Layer 2 of a small transformer language model trained on English Wikipedia (10 layers, counted from 0, width 96).
A neuron's activation on a vector x is GELU(weights . x + bias), where the dot is the dot product.

Input weights of the MLP neurons that the questions are about. A number n stands for (n - 128) times 0.0061.
n15 (bias -0.231): 84, 105, 123, 134, 90, 90, 129, 145, 132, 122, 178, 108, 96, 153, 135, 119, 104, 123, 105, 149, 136, 147, 167, 119, 167, 89, 151, 112, 120, 64, 117, 160, 110, 153, 122, 77, 145, 165, 192, 113, 95, 86, 150, 90, 159, 109, 127, 20, 165, 133, 87, 99, 112, 101, 144, 72, 147, 125, 102, 92, 140, 51, 109, 121, 157, 96, 155, 107, 136, 146, 82, 130, 94, 130, 124, 119, 120, 100, 116, 124, 77, 170, 120, 94, 94, 102, 172, 188, 128, 103, 170, 88, 138, 166, 103, 181
n19 (bias -0.285): 115, 154, 104, 156, 108, 116, 133, 99, 77, 146, 66, 134, 146, 166, 98, 163, 142, 133, 143, 170, 113, 116, 152, 122, 138, 121, 56, 91, 106, 124, 133, 140, 144, 121, 163, 146, 154, 97, 156, 153, 103, 113, 120, 151, 182, 110, 176, 179, 113, 93, 106, 118, 121, 132, 138, 89, 179, 88, 155, 128, 115, 118, 133, 145, 142, 178, 109, 123, 111, 118, 134, 123, 120, 77, 94, 65, 140, 124, 146, 125, 85, 142, 115, 143, 122, 108, 127, 105, 179, 187, 149, 156, 121, 136, 157, 140
n73 (bias 0.029): 116, 178, 140, 87, 125, 103, 156, 150, 133, 47, 90, 177, 149, 122, 86, 115, 65, 161, 186, 157, 90, 198, 92, 141, 114, 117, 116, 89, 95, 146, 88, 129, 149, 114, 48, 126, 114, 86, 146, 114, 68, 92, 162, 151, 97, 102, 143, 164, 117, 132, 147, 74, 155, 118, 102, 113, 143, 123, 119, 124, 133, 149, 81, 65, 129, 150, 115, 119, 77, 85, 127, 56, 79, 145, 138, 175, 198, 133, 138, 94, 184, 157, 171, 134, 95, 154, 127, 134, 189, 155, 169, 98, 157, 121, 133, 159
n86 (bias 0.098): 110, 140, 183, 126, 166, 151, 148, 134, 153, 150, 150, 45, 132, 137, 160, 108, 157, 135, 133, 150, 138, 88, 193, 98, 129, 135, 87, 103, 109, 97, 144, 106, 126, 158, 166, 178, 139, 130, 150, 108, 122, 109, 128, 118, 150, 134, 127, 77, 126, 142, 138, 152, 152, 52, 143, 118, 132, 118, 135, 95, 57, 133, 160, 102, 108, 93, 149, 129, 86, 184, 150, 154, 126, 127, 127, 135, 156, 143, 147, 90, 75, 171, 63, 169, 82, 161, 38, 109, 88, 83, 154, 121, 114, 158, 164, 81
n101 (bias -0.368): 88, 109, 119, 152, 128, 129, 66, 170, 118, 105, 95, 200, 212, 91, 140, 105, 134, 105, 119, 136, 118, 166, 153, 99, 196, 135, 103, 165, 148, 128, 142, 141, 147, 99, 82, 92, 95, 141, 184, 170, 70, 102, 176, 83, 92, 124, 79, 129, 161, 132, 155, 180, 154, 123, 179, 131, 120, 94, 153, 146, 143, 173, 124, 134, 131, 161, 167, 101, 82, 115, 171, 150, 114, 124, 128, 176, 110, 103, 139, 118, 153, 137, 151, 142, 55, 114, 154, 144, 98, 81, 95, 108, 132, 127, 131, 87
n137 (bias 0.003): 178, 115, 97, 92, 124, 113, 123, 128, 96, 151, 156, 166, 110, 142, 127, 166, 184, 101, 128, 111, 133, 161, 132, 109, 133, 153, 110, 110, 70, 108, 100, 146, 144, 186, 151, 68, 163, 112, 133, 117, 137, 168, 81, 163, 125, 118, 81, 149, 72, 137, 110, 97, 142, 132, 121, 85, 136, 94, 126, 145, 112, 80, 115, 149, 162, 164, 105, 126, 121, 117, 172, 140, 135, 112, 111, 117, 115, 160, 78, 86, 132, 83, 91, 97, 120, 90, 152, 156, 91, 95, 131, 98, 68, 188, 173, 97
n142 (bias -0.029): 193, 146, 81, 78, 140, 118, 89, 106, 70, 87, 105, 161, 126, 181, 129, 142, 74, 213, 164, 125, 91, 160, 144, 120, 112, 27, 137, 145, 201, 154, 81, 164, 157, 134, 128, 133, 100, 141, 110, 131, 132, 106, 166, 157, 132, 172, 212, 112, 159, 120, 104, 143, 139, 86, 34, 58, 98, 131, 141, 82, 157, 173, 143, 133, 61, 169, 159, 93, 83, 81, 155, 106, 88, 101, 166, 158, 169, 85, 127, 103, 134, 122, 100, 148, 78, 123, 123, 122, 145, 94, 122, 142, 163, 188, 106, 116
n144 (bias -0.288): 101, 133, 132, 164, 155, 121, 131, 100, 158, 109, 136, 168, 148, 88, 154, 125, 146, 85, 109, 130, 122, 118, 120, 83, 95, 168, 134, 114, 99, 191, 121, 111, 164, 134, 170, 111, 111, 131, 163, 151, 165, 149, 144, 147, 116, 115, 88, 145, 92, 107, 136, 112, 152, 138, 123, 95, 105, 130, 129, 157, 125, 122, 87, 135, 163, 121, 160, 107, 137, 127, 117, 100, 111, 184, 96, 101, 125, 136, 162, 89, 133, 126, 111, 126, 132, 125, 143, 137, 59, 130, 117, 115, 118, 117, 120, 168
n145 (bias -0.192): 168, 122, 194, 152, 107, 105, 91, 150, 24, 113, 216, 135, 137, 140, 72, 119, 185, 119, 102, 136, 126, 97, 157, 135, 73, 91, 166, 104, 98, 100, 130, 159, 185, 114, 145, 115, 66, 157, 109, 148, 65, 144, 124, 156, 143, 120, 122, 101, 92, 114, 131, 114, 104, 26, 211, 109, 132, 158, 111, 126, 115, 127, 105, 119, 115, 166, 196, 162, 80, 86, 95, 129, 125, 106, 118, 109, 180, 180, 171, 137, 143, 110, 114, 149, 156, 146, 108, 116, 78, 152, 111, 106, 155, 107, 78, 110
n198 (bias -0.200): 117, 187, 128, 84, 182, 122, 130, 122, 157, 156, 143, 92, 119, 105, 135, 152, 101, 143, 103, 148, 178, 163, 168, 115, 74, 69, 115, 139, 176, 65, 108, 186, 117, 112, 168, 128, 111, 79, 108, 139, 127, 69, 160, 89, 74, 146, 171, 84, 127, 137, 146, 184, 108, 138, 76, 103, 164, 147, 98, 161, 139, 111, 131, 145, 135, 143, 130, 130, 111, 147, 129, 101, 148, 177, 165, 121, 185, 148, 85, 86, 94, 95, 141, 176, 124, 135, 148, 189, 186, 125, 145, 97, 112, 190, 131, 123
n234 (bias -0.313): 99, 138, 62, 149, 118, 92, 113, 129, 157, 138, 113, 142, 102, 141, 144, 133, 152, 98, 124, 122, 57, 147, 200, 128, 78, 110, 87, 106, 86, 169, 180, 160, 124, 91, 136, 174, 132, 113, 175, 157, 146, 141, 132, 126, 127, 147, 109, 106, 142, 119, 139, 140, 115, 139, 142, 148, 161, 152, 127, 146, 134, 148, 188, 110, 162, 64, 117, 149, 91, 121, 203, 119, 119, 119, 155, 115, 102, 124, 93, 120, 112, 152, 139, 142, 136, 88, 99, 219, 110, 90, 139, 200, 97, 113, 126, 158
n283 (bias 0.015): 100, 94, 133, 154, 91, 108, 122, 208, 153, 128, 166, 140, 227, 105, 41, 198, 114, 131, 127, 139, 126, 119, 156, 135, 124, 119, 160, 83, 145, 67, 102, 110, 136, 190, 169, 108, 36, 140, 129, 185, 123, 135, 117, 104, 143, 93, 89, 120, 117, 127, 168, 159, 214, 113, 108, 128, 150, 140, 127, 90, 121, 186, 81, 87, 98, 151, 194, 134, 76, 147, 164, 119, 166, 71, 152, 183, 138, 67, 135, 111, 130, 113, 143, 158, 101, 126, 131, 121, 102, 72, 144, 157, 132, 111, 155, 111
n314 (bias -0.155): 194, 179, 80, 122, 170, 110, 106, 69, 35, 151, 141, 144, 149, 132, 107, 148, 105, 118, 150, 138, 122, 141, 71, 158, 53, 119, 202, 126, 151, 123, 141, 163, 147, 132, 80, 112, 148, 120, 151, 130, 130, 75, 95, 132, 139, 118, 161, 144, 105, 132, 86, 114, 144, 92, 6, 113, 106, 119, 100, 70, 161, 95, 146, 124, 143, 103, 181, 117, 141, 147, 104, 122, 170, 139, 136, 115, 194, 133, 138, 106, 95, 163, 72, 86, 126, 134, 89, 126, 125, 163, 133, 131, 112, 110, 100, 139
n339 (bias -0.026): 119, 153, 71, 174, 113, 72, 129, 155, 91, 143, 203, 158, 166, 168, 135, 65, 86, 170, 150, 131, 122, 129, 77, 182, 115, 113, 107, 167, 66, 84, 150, 120, 144, 166, 188, 91, 133, 149, 133, 138, 82, 143, 133, 74, 43, 185, 116, 99, 134, 130, 221, 125, 121, 99, 196, 89, 125, 187, 156, 119, 109, 181, 109, 153, 102, 109, 137, 172, 122, 191, 149, 134, 89, 72, 125, 98, 108, 151, 82, 107, 188, 114, 119, 118, 88, 181, 155, 135, 114, 117, 119, 91, 174, 127, 127, 116
n357 (bias -0.080): 135, 154, 149, 132, 117, 124, 198, 110, 164, 120, 140, 93, 145, 117, 127, 169, 102, 157, 171, 137, 138, 113, 133, 187, 104, 101, 125, 105, 82, 110, 150, 135, 202, 125, 154, 104, 103, 67, 105, 103, 125, 109, 198, 126, 78, 66, 166, 188, 104, 90, 127, 71, 112, 156, 85, 86, 166, 122, 131, 133, 171, 118, 146, 94, 108, 92, 156, 124, 150, 126, 124, 118, 66, 105, 134, 143, 151, 148, 113, 116, 117, 160, 116, 132, 113, 122, 130, 87, 112, 181, 92, 148, 124, 119, 125, 143
n370 (bias 0.050): 183, 147, 28, 128, 159, 118, 126, 107, 155, 142, 108, 87, 98, 150, 178, 122, 139, 79, 144, 166, 115, 195, 139, 165, 116, 87, 139, 149, 161, 122, 170, 124, 138, 76, 89, 138, 138, 141, 138, 145, 147, 73, 118, 95, 93, 135, 104, 31, 142, 163, 161, 130, 126, 142, 80, 69, 122, 140, 202, 96, 96, 135, 111, 126, 128, 137, 164, 130, 104, 105, 93, 138, 194, 138, 32, 150, 127, 145, 163, 107, 101, 204, 115, 172, 66, 41, 148, 127, 128, 140, 117, 158, 131, 105, 101, 183

Each question shows a token from some text and the vector x that enters the MLP there. A number n stands for (n - 128) times 0.036.

"ital ": 136, 132, 118, 104, 92, 121, 166, 165, 120, 113, 183, 120, 145, 119, 142, 128, 121, 133, 123, 190, 113, 154, 146, 128, 131, 134, 116, 146, 149, 121, 114, 160, 118, 107, 92, 137, 152, 150, 113, 129, 140, 136, 113, 121, 128, 112, 108, 123, 127, 125, 133, 126, 111, 137, 117, 90, 50, 133, 136, 148, 118, 122, 121, 142, 126, 121, 124, 112, 127, 109, 138, 128, 144, 122, 125, 130, 123, 140, 115, 98, 130, 136, 139, 123, 142, 118, 129, 115, 138, 127, 133, 118, 146, 119, 153, 109
Which neuron fires most, and how strongly? n370, at about 2.3

"on": 143, 129, 168, 129, 101, 93, 170, 180, 150, 145, 131, 118, 137, 148, 85, 110, 128, 139, 114, 137, 87, 133, 126, 122, 128, 147, 124, 163, 133, 117, 100, 93, 97, 137, 118, 123, 155, 186, 125, 122, 150, 138, 133, 121, 111, 99, 112, 120, 147, 106, 119, 126, 126, 126, 124, 116, 131, 124, 170, 127, 136, 111, 109, 120, 116, 130, 129, 129, 171, 108, 142, 118, 124, 101, 71, 108, 129, 134, 112, 140, 145, 172, 107, 155, 133, 120, 140, 92, 160, 115, 133, 114, 148, 120, 156, 100
The two highest activations, in order: n339, n283

"p": 161, 157, 147, 130, 104, 121, 148, 141, 146, 116, 146, 140, 75, 156, 102, 103, 109, 125, 111, 138, 149, 103, 131, 137, 130, 138, 113, 128, 120, 104, 124, 98, 122, 123, 70, 102, 124, 175, 125, 126, 189, 124, 128, 136, 130, 93, 115, 134, 150, 116, 111, 132, 107, 133, 107, 133, 99, 154, 159, 144, 130, 125, 126, 101, 139, 126, 137, 96, 171, 102, 142, 105, 135, 98, 142, 134, 98, 132, 124, 153, 133, 110, 122, 194, 184, 139, 126, 102, 132, 117, 119, 135, 106, 115, 152, 112
Which neuron fires most, and how strongly? n357, at about 0.15

"be ": 131, 126, 158, 116, 118, 112, 170, 130, 117, 129, 177, 114, 102, 135, 141, 100, 127, 154, 150, 155, 112, 124, 145, 110, 155, 151, 111, 146, 129, 81, 117, 130, 138, 138, 100, 135, 101, 107, 109, 124, 124, 133, 105, 118, 109, 98, 133, 107, 125, 108, 119, 151, 123, 127, 123, 89, 71, 149, 184, 122, 135, 140, 125, 132, 111, 122, 162, 106, 115, 109, 141, 124, 156, 129, 126, 123, 114, 137, 103, 117, 130, 121, 143, 138, 165, 119, 131, 116, 147, 128, 123, 132, 170, 121, 162, 124
Which neuron fires most, and how strongly? n339, at about 1.7

"by ": 139, 144, 144, 103, 133, 117, 172, 150, 120, 132, 177, 113, 111, 142, 142, 109, 107, 152, 125, 164, 119, 118, 139, 118, 146, 139, 97, 137, 140, 103, 116, 134, 111, 134, 84, 125, 142, 151, 110, 126, 127, 142, 130, 142, 114, 110, 120, 114, 135, 105, 138, 135, 112, 137, 114, 95, 62, 145, 140, 132, 134, 131, 150, 120, 142, 120, 126, 103, 126, 71, 106, 106, 138, 128, 122, 102, 134, 133, 110, 118, 132, 138, 152, 118, 142, 124, 139, 118, 172, 121, 150, 129, 154, 129, 132, 112
The three highest activations, in order: n73, n142, n15

"a ": 139, 115, 141, 114, 105, 110, 173, 169, 125, 117, 180, 119, 110, 122, 153, 107, 131, 143, 112, 184, 100, 142, 134, 143, 118, 118, 94, 145, 138, 113, 124, 130, 116, 119, 95, 128, 127, 153, 113, 130, 132, 128, 126, 134, 124, 105, 113, 119, 137, 129, 125, 142, 111, 136, 121, 80, 70, 139, 158, 146, 138, 114, 112, 123, 125, 121, 127, 109, 140, 98, 141, 106, 167, 129, 141, 107, 128, 119, 125, 130, 127, 146, 138, 121, 163, 117, 133, 118, 148, 121, 134, 139, 156, 121, 149, 85
Which neuron fires most, and how strongly? n370, at about 1.8

".": 148, 116, 160, 116, 118, 136, 149, 153, 134, 121, 137, 143, 118, 126, 121, 142, 117, 118, 158, 146, 121, 118, 125, 111, 167, 134, 131, 141, 120, 90, 109, 130, 151, 101, 92, 135, 118, 170, 111, 121, 116, 123, 135, 137, 129, 99, 114, 110, 156, 136, 94, 129, 106, 129, 127, 91, 94, 149, 136, 102, 123, 168, 118, 144, 142, 122, 129, 120, 134, 136, 132, 113, 146, 100, 114, 94, 126, 139, 108, 140, 153, 145, 135, 153, 201, 103, 141, 136, 140, 114, 136, 144, 141, 93, 120, 77
The three highest activations, in order: n145, n283, n370

"w": 150, 130, 155, 99, 125, 137, 153, 118, 154, 127, 125, 142, 88, 121, 126, 112, 149, 130, 77, 122, 84, 100, 130, 115, 157, 115, 122, 121, 118, 116, 123, 142, 73, 135, 106, 129, 115, 194, 137, 116, 155, 142, 129, 118, 134, 89, 138, 140, 173, 127, 93, 124, 117, 142, 115, 137, 118, 149, 157, 129, 122, 116, 109, 126, 161, 111, 149, 95, 156, 106, 108, 133, 163, 116, 102, 151, 107, 118, 121, 127, 122, 99, 146, 159, 185, 136, 97, 112, 140, 145, 123, 122, 155, 128, 151, 100
The neuron with the highest activation: n15

"rec": 141, 101, 155, 110, 122, 108, 131, 175, 142, 122, 106, 136, 119, 149, 105, 89, 171, 128, 126, 112, 136, 139, 117, 140, 151, 152, 103, 175, 111, 164, 98, 127, 136, 137, 98, 101, 136, 144, 135, 110, 154, 100, 149, 126, 110, 109, 121, 112, 149, 128, 137, 154, 91, 139, 99, 113, 109, 135, 151, 103, 139, 121, 154, 123, 139, 117, 83, 101, 142, 113, 126, 114, 145, 93, 109, 119, 112, 120, 121, 135, 160, 102, 152, 139, 143, 158, 117, 138, 139, 128, 116, 116, 127, 121, 148, 103
The two highest activations, in order: n101, n137

"orn": 134, 141, 170, 101, 116, 103, 142, 175, 137, 148, 164, 133, 118, 153, 132, 108, 106, 132, 105, 115, 100, 81, 118, 144, 142, 160, 109, 135, 117, 113, 124, 105, 71, 140, 120, 137, 161, 193, 121, 97, 158, 141, 134, 131, 136, 96, 137, 141, 164, 149, 104, 110, 111, 129, 133, 118, 113, 144, 165, 128, 115, 106, 109, 112, 135, 121, 92, 103, 128, 104, 107, 157, 127, 121, 117, 131, 141, 123, 116, 120, 109, 133, 147, 162, 148, 124, 145, 105, 127, 142, 164, 129, 151, 109, 131, 97
The two highest activations, in order: n15, n86

"ill": 143, 145, 149, 105, 111, 121, 145, 156, 131, 166, 124, 126, 109, 134, 109, 102, 110, 147, 117, 154, 114, 107, 140, 143, 151, 166, 93, 156, 124, 122, 86, 96, 125, 131, 121, 135, 148, 231, 102, 115, 151, 127, 158, 131, 127, 69, 135, 144, 125, 105, 117, 111, 108, 122, 116, 135, 128, 150, 173, 99, 119, 102, 107, 114, 117, 142, 138, 111, 112, 142, 143, 109, 142, 125, 106, 129, 148, 139, 100, 140, 128, 98, 132, 151, 154, 120, 118, 115, 169, 109, 150, 115, 131, 105, 143, 145
Which neuron fires most, and how strongly? n73, at about 0.94

"ative ": 121, 125, 121, 100, 120, 134, 163, 150, 110, 110, 165, 110, 116, 111, 138, 113, 143, 125, 123, 178, 92, 142, 153, 141, 115, 126, 117, 154, 145, 124, 83, 146, 105, 116, 115, 118, 133, 131, 107, 115, 144, 134, 128, 106, 129, 118, 107, 129, 123, 139, 150, 136, 128, 150, 110, 86, 54, 142, 125, 143, 127, 131, 126, 125, 104, 126, 108, 115, 126, 100, 140, 141, 124, 110, 106, 156, 124, 140, 116, 132, 143, 124, 153, 134, 160, 148, 139, 119, 141, 124, 131, 121, 150, 129, 147, 105
The three highest activations, in order: n142, n73, n370

"., ": 124, 137, 156, 110, 105, 134, 160, 164, 107, 121, 143, 121, 112, 117, 123, 131, 115, 138, 133, 187, 100, 101, 136, 118, 144, 145, 127, 144, 117, 98, 120, 141, 132, 123, 101, 114, 132, 166, 136, 142, 144, 136, 132, 121, 147, 131, 119, 93, 138, 119, 119, 125, 118, 136, 126, 87, 60, 146, 122, 115, 134, 146, 130, 144, 132, 99, 133, 113, 102, 102, 135, 121, 152, 113, 126, 113, 121, 168, 108, 126, 127, 141, 159, 134, 140, 116, 130, 114, 156, 119, 146, 107, 163, 115, 138, 116
Which neuron fires most, and how strongly? n15, at about 2.2

"C": 153, 123, 151, 111, 112, 133, 174, 123, 149, 145, 167, 122, 112, 129, 102, 92, 118, 111, 102, 130, 120, 155, 100, 134, 135, 128, 117, 147, 127, 120, 152, 121, 107, 123, 91, 131, 132, 189, 141, 153, 125, 164, 121, 147, 113, 100, 118, 139, 139, 116, 106, 146, 125, 158, 113, 97, 112, 158, 173, 130, 124, 119, 124, 117, 143, 123, 98, 102, 136, 107, 134, 121, 122, 100, 103, 120, 123, 131, 139, 155, 154, 105, 125, 157, 102, 123, 93, 104, 151, 102, 124, 125, 144, 126, 140, 86
The neuron with the highest activation: n370

"Cour": 133, 150, 175, 116, 153, 126, 137, 147, 100, 147, 119, 111, 118, 153, 87, 94, 145, 128, 100, 131, 87, 139, 123, 138, 130, 178, 97, 132, 132, 150, 123, 125, 126, 138, 107, 110, 112, 138, 119, 126, 146, 140, 123, 164, 134, 126, 129, 115, 141, 124, 99, 121, 132, 134, 104, 122, 114, 121, 161, 130, 124, 128, 93, 145, 118, 153, 110, 125, 102, 128, 156, 129, 128, 65, 115, 103, 130, 179, 148, 137, 127, 113, 124, 139, 144, 134, 116, 103, 164, 102, 140, 146, 121, 117, 109, 106
The neuron with the highest activation: n19

"Pre": 139, 92, 158, 141, 132, 111, 149, 145, 119, 145, 151, 136, 137, 139, 138, 100, 146, 105, 101, 132, 118, 119, 107, 120, 150, 165, 123, 137, 152, 163, 83, 116, 106, 140, 119, 115, 118, 158, 134, 138, 154, 104, 115, 147, 118, 111, 139, 101, 115, 121, 133, 99, 87, 151, 106, 82, 117, 138, 147, 151, 120, 117, 122, 140, 139, 90, 107, 90, 159, 118, 132, 123, 140, 123, 127, 138, 105, 137, 160, 167, 131, 123, 117, 147, 118, 136, 132, 110, 157, 120, 110, 128, 134, 142, 120, 98
The neuron with the highest activation: n144

"-": 126, 113, 130, 89, 141, 121, 149, 123, 146, 143, 170, 110, 105, 118, 119, 118, 111, 121, 134, 169, 141, 102, 106, 148, 127, 114, 132, 133, 138, 138, 104, 120, 102, 106, 101, 107, 147, 124, 127, 137, 135, 151, 123, 146, 112, 97, 126, 113, 142, 108, 96, 140, 124, 125, 114, 99, 70, 143, 133, 117, 125, 137, 135, 118, 123, 109, 121, 109, 178, 72, 146, 133, 178, 119, 108, 151, 130, 118, 112, 131, 138, 137, 138, 158, 183, 134, 151, 155, 142, 114, 134, 139, 151, 113, 150, 102
Which neuron fires most, and how strongly? n370, at about 1.2

"l": 119, 128, 154, 123, 116, 119, 153, 148, 132, 137, 125, 119, 84, 135, 100, 123, 121, 144, 115, 122, 113, 110, 112, 125, 132, 117, 95, 155, 105, 95, 83, 106, 106, 118, 123, 102, 135, 248, 116, 134, 161, 145, 132, 124, 118, 105, 145, 154, 125, 126, 82, 129, 93, 164, 128, 133, 107, 142, 122, 113, 115, 124, 133, 116, 164, 132, 131, 128, 133, 110, 130, 123, 141, 122, 130, 167, 131, 120, 107, 155, 129, 109, 142, 167, 167, 137, 117, 148, 137, 120, 131, 130, 143, 139, 129, 95
The neuron with the highest activation: n15

"um": 165, 130, 143, 119, 101, 93, 150, 145, 123, 128, 131, 104, 124, 114, 117, 107, 129, 124, 125, 104, 127, 98, 147, 131, 144, 127, 112, 131, 114, 159, 102, 73, 81, 157, 80, 145, 135, 176, 140, 135, 160, 138, 95, 112, 84, 135, 129, 151, 173, 125, 116, 139, 115, 128, 142, 120, 124, 131, 196, 111, 125, 139, 130, 150, 111, 111, 131, 123, 148, 123, 129, 125, 125, 124, 118, 136, 116, 128, 127, 122, 138, 129, 144, 166, 181, 119, 147, 83, 145, 113, 136, 122, 135, 106, 118, 93
The two highest activations, in order: n339, n370

"al": 139, 123, 142, 131, 98, 110, 161, 166, 124, 150, 146, 137, 127, 131, 113, 101, 123, 104, 122, 105, 134, 120, 140, 140, 143, 163, 101, 163, 122, 128, 72, 107, 77, 141, 140, 136, 152, 200, 127, 113, 116, 144, 114, 139, 126, 85, 128, 117, 165, 127, 148, 157, 115, 124, 102, 141, 91, 138, 150, 111, 124, 114, 125, 138, 131, 108, 133, 120, 115, 135, 116, 117, 154, 100, 112, 124, 148, 104, 125, 141, 139, 138, 153, 173, 168, 109, 131, 118, 142, 104, 127, 121, 153, 112, 120, 61
Which neuron fires most, and how strongly? n283, at about 2.1

"mod": 139, 141, 195, 109, 113, 113, 123, 176, 124, 140, 114, 116, 86, 121, 121, 136, 133, 128, 134, 168, 129, 140, 107, 102, 140, 123, 106, 120, 135, 130, 115, 131, 122, 141, 141, 124, 146, 149, 104, 151, 173, 125, 141, 121, 79, 113, 122, 144, 100, 132, 121, 132, 144, 167, 111, 117, 141, 129, 169, 126, 120, 125, 119, 107, 121, 77, 97, 108, 142, 100, 117, 149, 116, 108, 115, 141, 123, 144, 153, 119, 141, 119, 134, 166, 176, 135, 132, 104, 142, 129, 128, 117, 129, 114, 121, 73
The neuron with the highest activation: n357

"er": 133, 124, 148, 94, 111, 98, 168, 183, 146, 161, 152, 111, 131, 140, 110, 91, 124, 111, 125, 124, 122, 97, 154, 156, 119, 127, 91, 167, 141, 121, 75, 114, 117, 124, 97, 120, 124, 226, 120, 108, 114, 110, 109, 115, 119, 118, 129, 106, 157, 117, 126, 131, 117, 126, 99, 142, 134, 136, 137, 128, 140, 134, 132, 116, 141, 145, 112, 130, 152, 112, 117, 135, 108, 113, 116, 121, 164, 130, 99, 155, 139, 138, 136, 164, 179, 133, 133, 97, 140, 116, 124, 115, 129, 109, 151, 103
The neuron with the highest activation: n339

"g": 136, 109, 134, 120, 113, 117, 151, 154, 143, 122, 110, 110, 92, 135, 84, 114, 139, 126, 94, 135, 109, 123, 133, 144, 133, 137, 130, 120, 126, 112, 104, 84, 102, 118, 134, 128, 135, 221, 137, 93, 178, 129, 105, 121, 121, 102, 97, 122, 163, 116, 100, 122, 116, 150, 95, 131, 116, 139, 192, 143, 148, 119, 129, 150, 129, 118, 165, 134, 152, 123, 138, 119, 138, 144, 113, 128, 130, 127, 114, 132, 119, 84, 144, 157, 142, 124, 110, 112, 163, 119, 152, 130, 144, 136, 166, 81
The three highest activations, in order: n283, n370, n137

"ther ": 111, 122, 129, 112, 118, 114, 169, 157, 139, 115, 166, 105, 104, 120, 153, 121, 115, 139, 105, 173, 116, 132, 151, 127, 132, 135, 119, 151, 157, 104, 118, 146, 124, 129, 106, 119, 121, 158, 100, 131, 134, 142, 122, 123, 132, 112, 137, 131, 117, 123, 146, 126, 117, 118, 112, 79, 46, 136, 139, 130, 123, 143, 128, 122, 109, 129, 137, 94, 128, 106, 125, 123, 130, 109, 133, 114, 140, 131, 118, 119, 146, 128, 151, 135, 153, 128, 126, 142, 122, 136, 137, 132, 174, 116, 143, 120
The neuron with the highest activation: n142

"fr": 143, 121, 118, 98, 137, 133, 140, 113, 149, 149, 127, 130, 81, 135, 119, 89, 151, 127, 107, 110, 114, 115, 114, 122, 131, 179, 112, 150, 118, 111, 108, 109, 97, 93, 108, 107, 95, 189, 140, 124, 170, 123, 150, 171, 140, 123, 141, 119, 160, 98, 117, 132, 116, 124, 108, 139, 98, 147, 159, 132, 117, 103, 131, 107, 130, 127, 128, 81, 156, 131, 148, 119, 131, 133, 118, 155, 134, 119, 112, 113, 137, 117, 160, 155, 201, 132, 122, 139, 128, 111, 142, 139, 109, 108, 125, 146
The neuron with the highest activation: n234

"not": 104, 135, 146, 104, 112, 112, 164, 163, 154, 176, 75, 102, 107, 121, 127, 105, 159, 156, 125, 136, 104, 84, 121, 124, 116, 147, 83, 144, 150, 113, 117, 141, 127, 135, 96, 132, 129, 179, 128, 106, 135, 141, 132, 139, 90, 97, 144, 143, 123, 101, 135, 123, 123, 143, 100, 125, 129, 134, 152, 134, 117, 132, 139, 134, 112, 121, 128, 123, 164, 124, 131, 125, 132, 85, 129, 104, 120, 171, 121, 130, 150, 99, 151, 134, 149, 140, 147, 91, 133, 123, 120, 133, 135, 134, 134, 107
The neuron with the highest activation: n357

"e ": 122, 129, 135, 99, 127, 123, 167, 152, 138, 125, 197, 103, 107, 128, 137, 108, 124, 146, 111, 182, 109, 126, 135, 130, 116, 96, 123, 153, 136, 103, 107, 142, 135, 117, 103, 117, 141, 176, 112, 138, 147, 128, 122, 102, 126, 97, 114, 121, 132, 129, 128, 137, 109, 126, 127, 103, 56, 145, 155, 132, 143, 118, 127, 135, 101, 122, 132, 109, 116, 96, 143, 118, 159, 101, 134, 106, 119, 127, 110, 129, 133, 141, 136, 148, 157, 143, 127, 118, 128, 120, 145, 134, 131, 131, 147, 111
Which neuron fires most, and how strongly? n370, at about 1.6

"ran": 148, 128, 150, 159, 107, 118, 127, 135, 117, 176, 136, 167, 118, 143, 139, 129, 139, 131, 133, 129, 101, 127, 136, 166, 141, 148, 112, 151, 139, 126, 105, 99, 112, 125, 134, 94, 129, 169, 101, 112, 154, 128, 123, 155, 95, 97, 142, 139, 153, 149, 113, 134, 124, 120, 108, 115, 107, 117, 204, 119, 112, 124, 121, 137, 125, 102, 89, 120, 130, 104, 127, 106, 133, 83, 119, 121, 168, 129, 119, 125, 133, 132, 153, 129, 154, 145, 147, 91, 142, 141, 108, 124, 101, 96, 132, 70
The neuron with the highest activation: n339

"to ": 139, 114, 147, 116, 138, 112, 168, 160, 108, 135, 190, 114, 120, 143, 142, 106, 115, 152, 126, 156, 128, 122, 132, 107, 116, 136, 122, 132, 121, 88, 119, 138, 116, 129, 101, 124, 144, 132, 113, 124, 146, 136, 104, 130, 100, 121, 118, 111, 143, 130, 130, 141, 116, 145, 125, 93, 70, 154, 130, 117, 128, 145, 136, 124, 153, 116, 113, 102, 114, 87, 148, 93, 137, 129, 139, 114, 133, 104, 125, 113, 134, 109, 152, 146, 147, 124, 143, 108, 138, 145, 140, 139, 149, 95, 153, 128
Which neuron fires most, and how strongly? n339, at about 1.6

"et ": 133, 133, 134, 69, 116, 124, 166, 120, 139, 118, 180, 117, 135, 134, 132, 124, 126, 138, 111, 177, 107, 129, 140, 125, 116, 108, 127, 144, 136, 89, 90, 166, 114, 116, 105, 107, 139, 169, 104, 134, 151, 124, 139, 107, 141, 123, 117, 118, 139, 118, 129, 130, 130, 136, 120, 101, 68, 148, 149, 137, 115, 119, 132, 129, 98, 139, 131, 97, 138, 94, 118, 138, 146, 103, 138, 101, 121, 145, 118, 140, 138, 136, 134, 149, 159, 134, 136, 134, 136, 120, 125, 114, 136, 118, 171, 101
The neuron with the highest activation: n142

"vill": 129, 150, 151, 127, 126, 128, 150, 115, 132, 155, 109, 120, 132, 144, 94, 103, 116, 143, 96, 194, 99, 122, 126, 111, 147, 176, 109, 131, 118, 134, 112, 88, 110, 128, 80, 142, 151, 184, 96, 102, 166, 113, 117, 132, 134, 130, 133, 149, 148, 110, 117, 120, 152, 128, 130, 122, 157, 136, 144, 134, 145, 105, 117, 125, 95, 143, 125, 108, 153, 140, 120, 114, 152, 87, 136, 130, 133, 149, 111, 105, 129, 87, 129, 153, 173, 131, 109, 96, 133, 116, 123, 121, 150, 121, 138, 100
The two highest activations, in order: n19, n86

"Ab": 138, 129, 185, 107, 113, 125, 153, 165, 111, 146, 138, 118, 97, 110, 124, 158, 129, 121, 140, 104, 119, 122, 124, 143, 109, 125, 120, 135, 132, 107, 108, 88, 64, 108, 143, 121, 128, 113, 139, 146, 117, 108, 119, 125, 102, 121, 136, 145, 116, 139, 120, 139, 117, 143, 122, 93, 116, 157, 145, 178, 133, 124, 133, 150, 132, 123, 82, 99, 152, 133, 122, 144, 146, 134, 124, 150, 120, 156, 138, 141, 139, 124, 112, 169, 143, 124, 111, 95, 142, 119, 117, 129, 147, 115, 132, 66
Which neuron fires most, and how strongly? n198, at about 1.1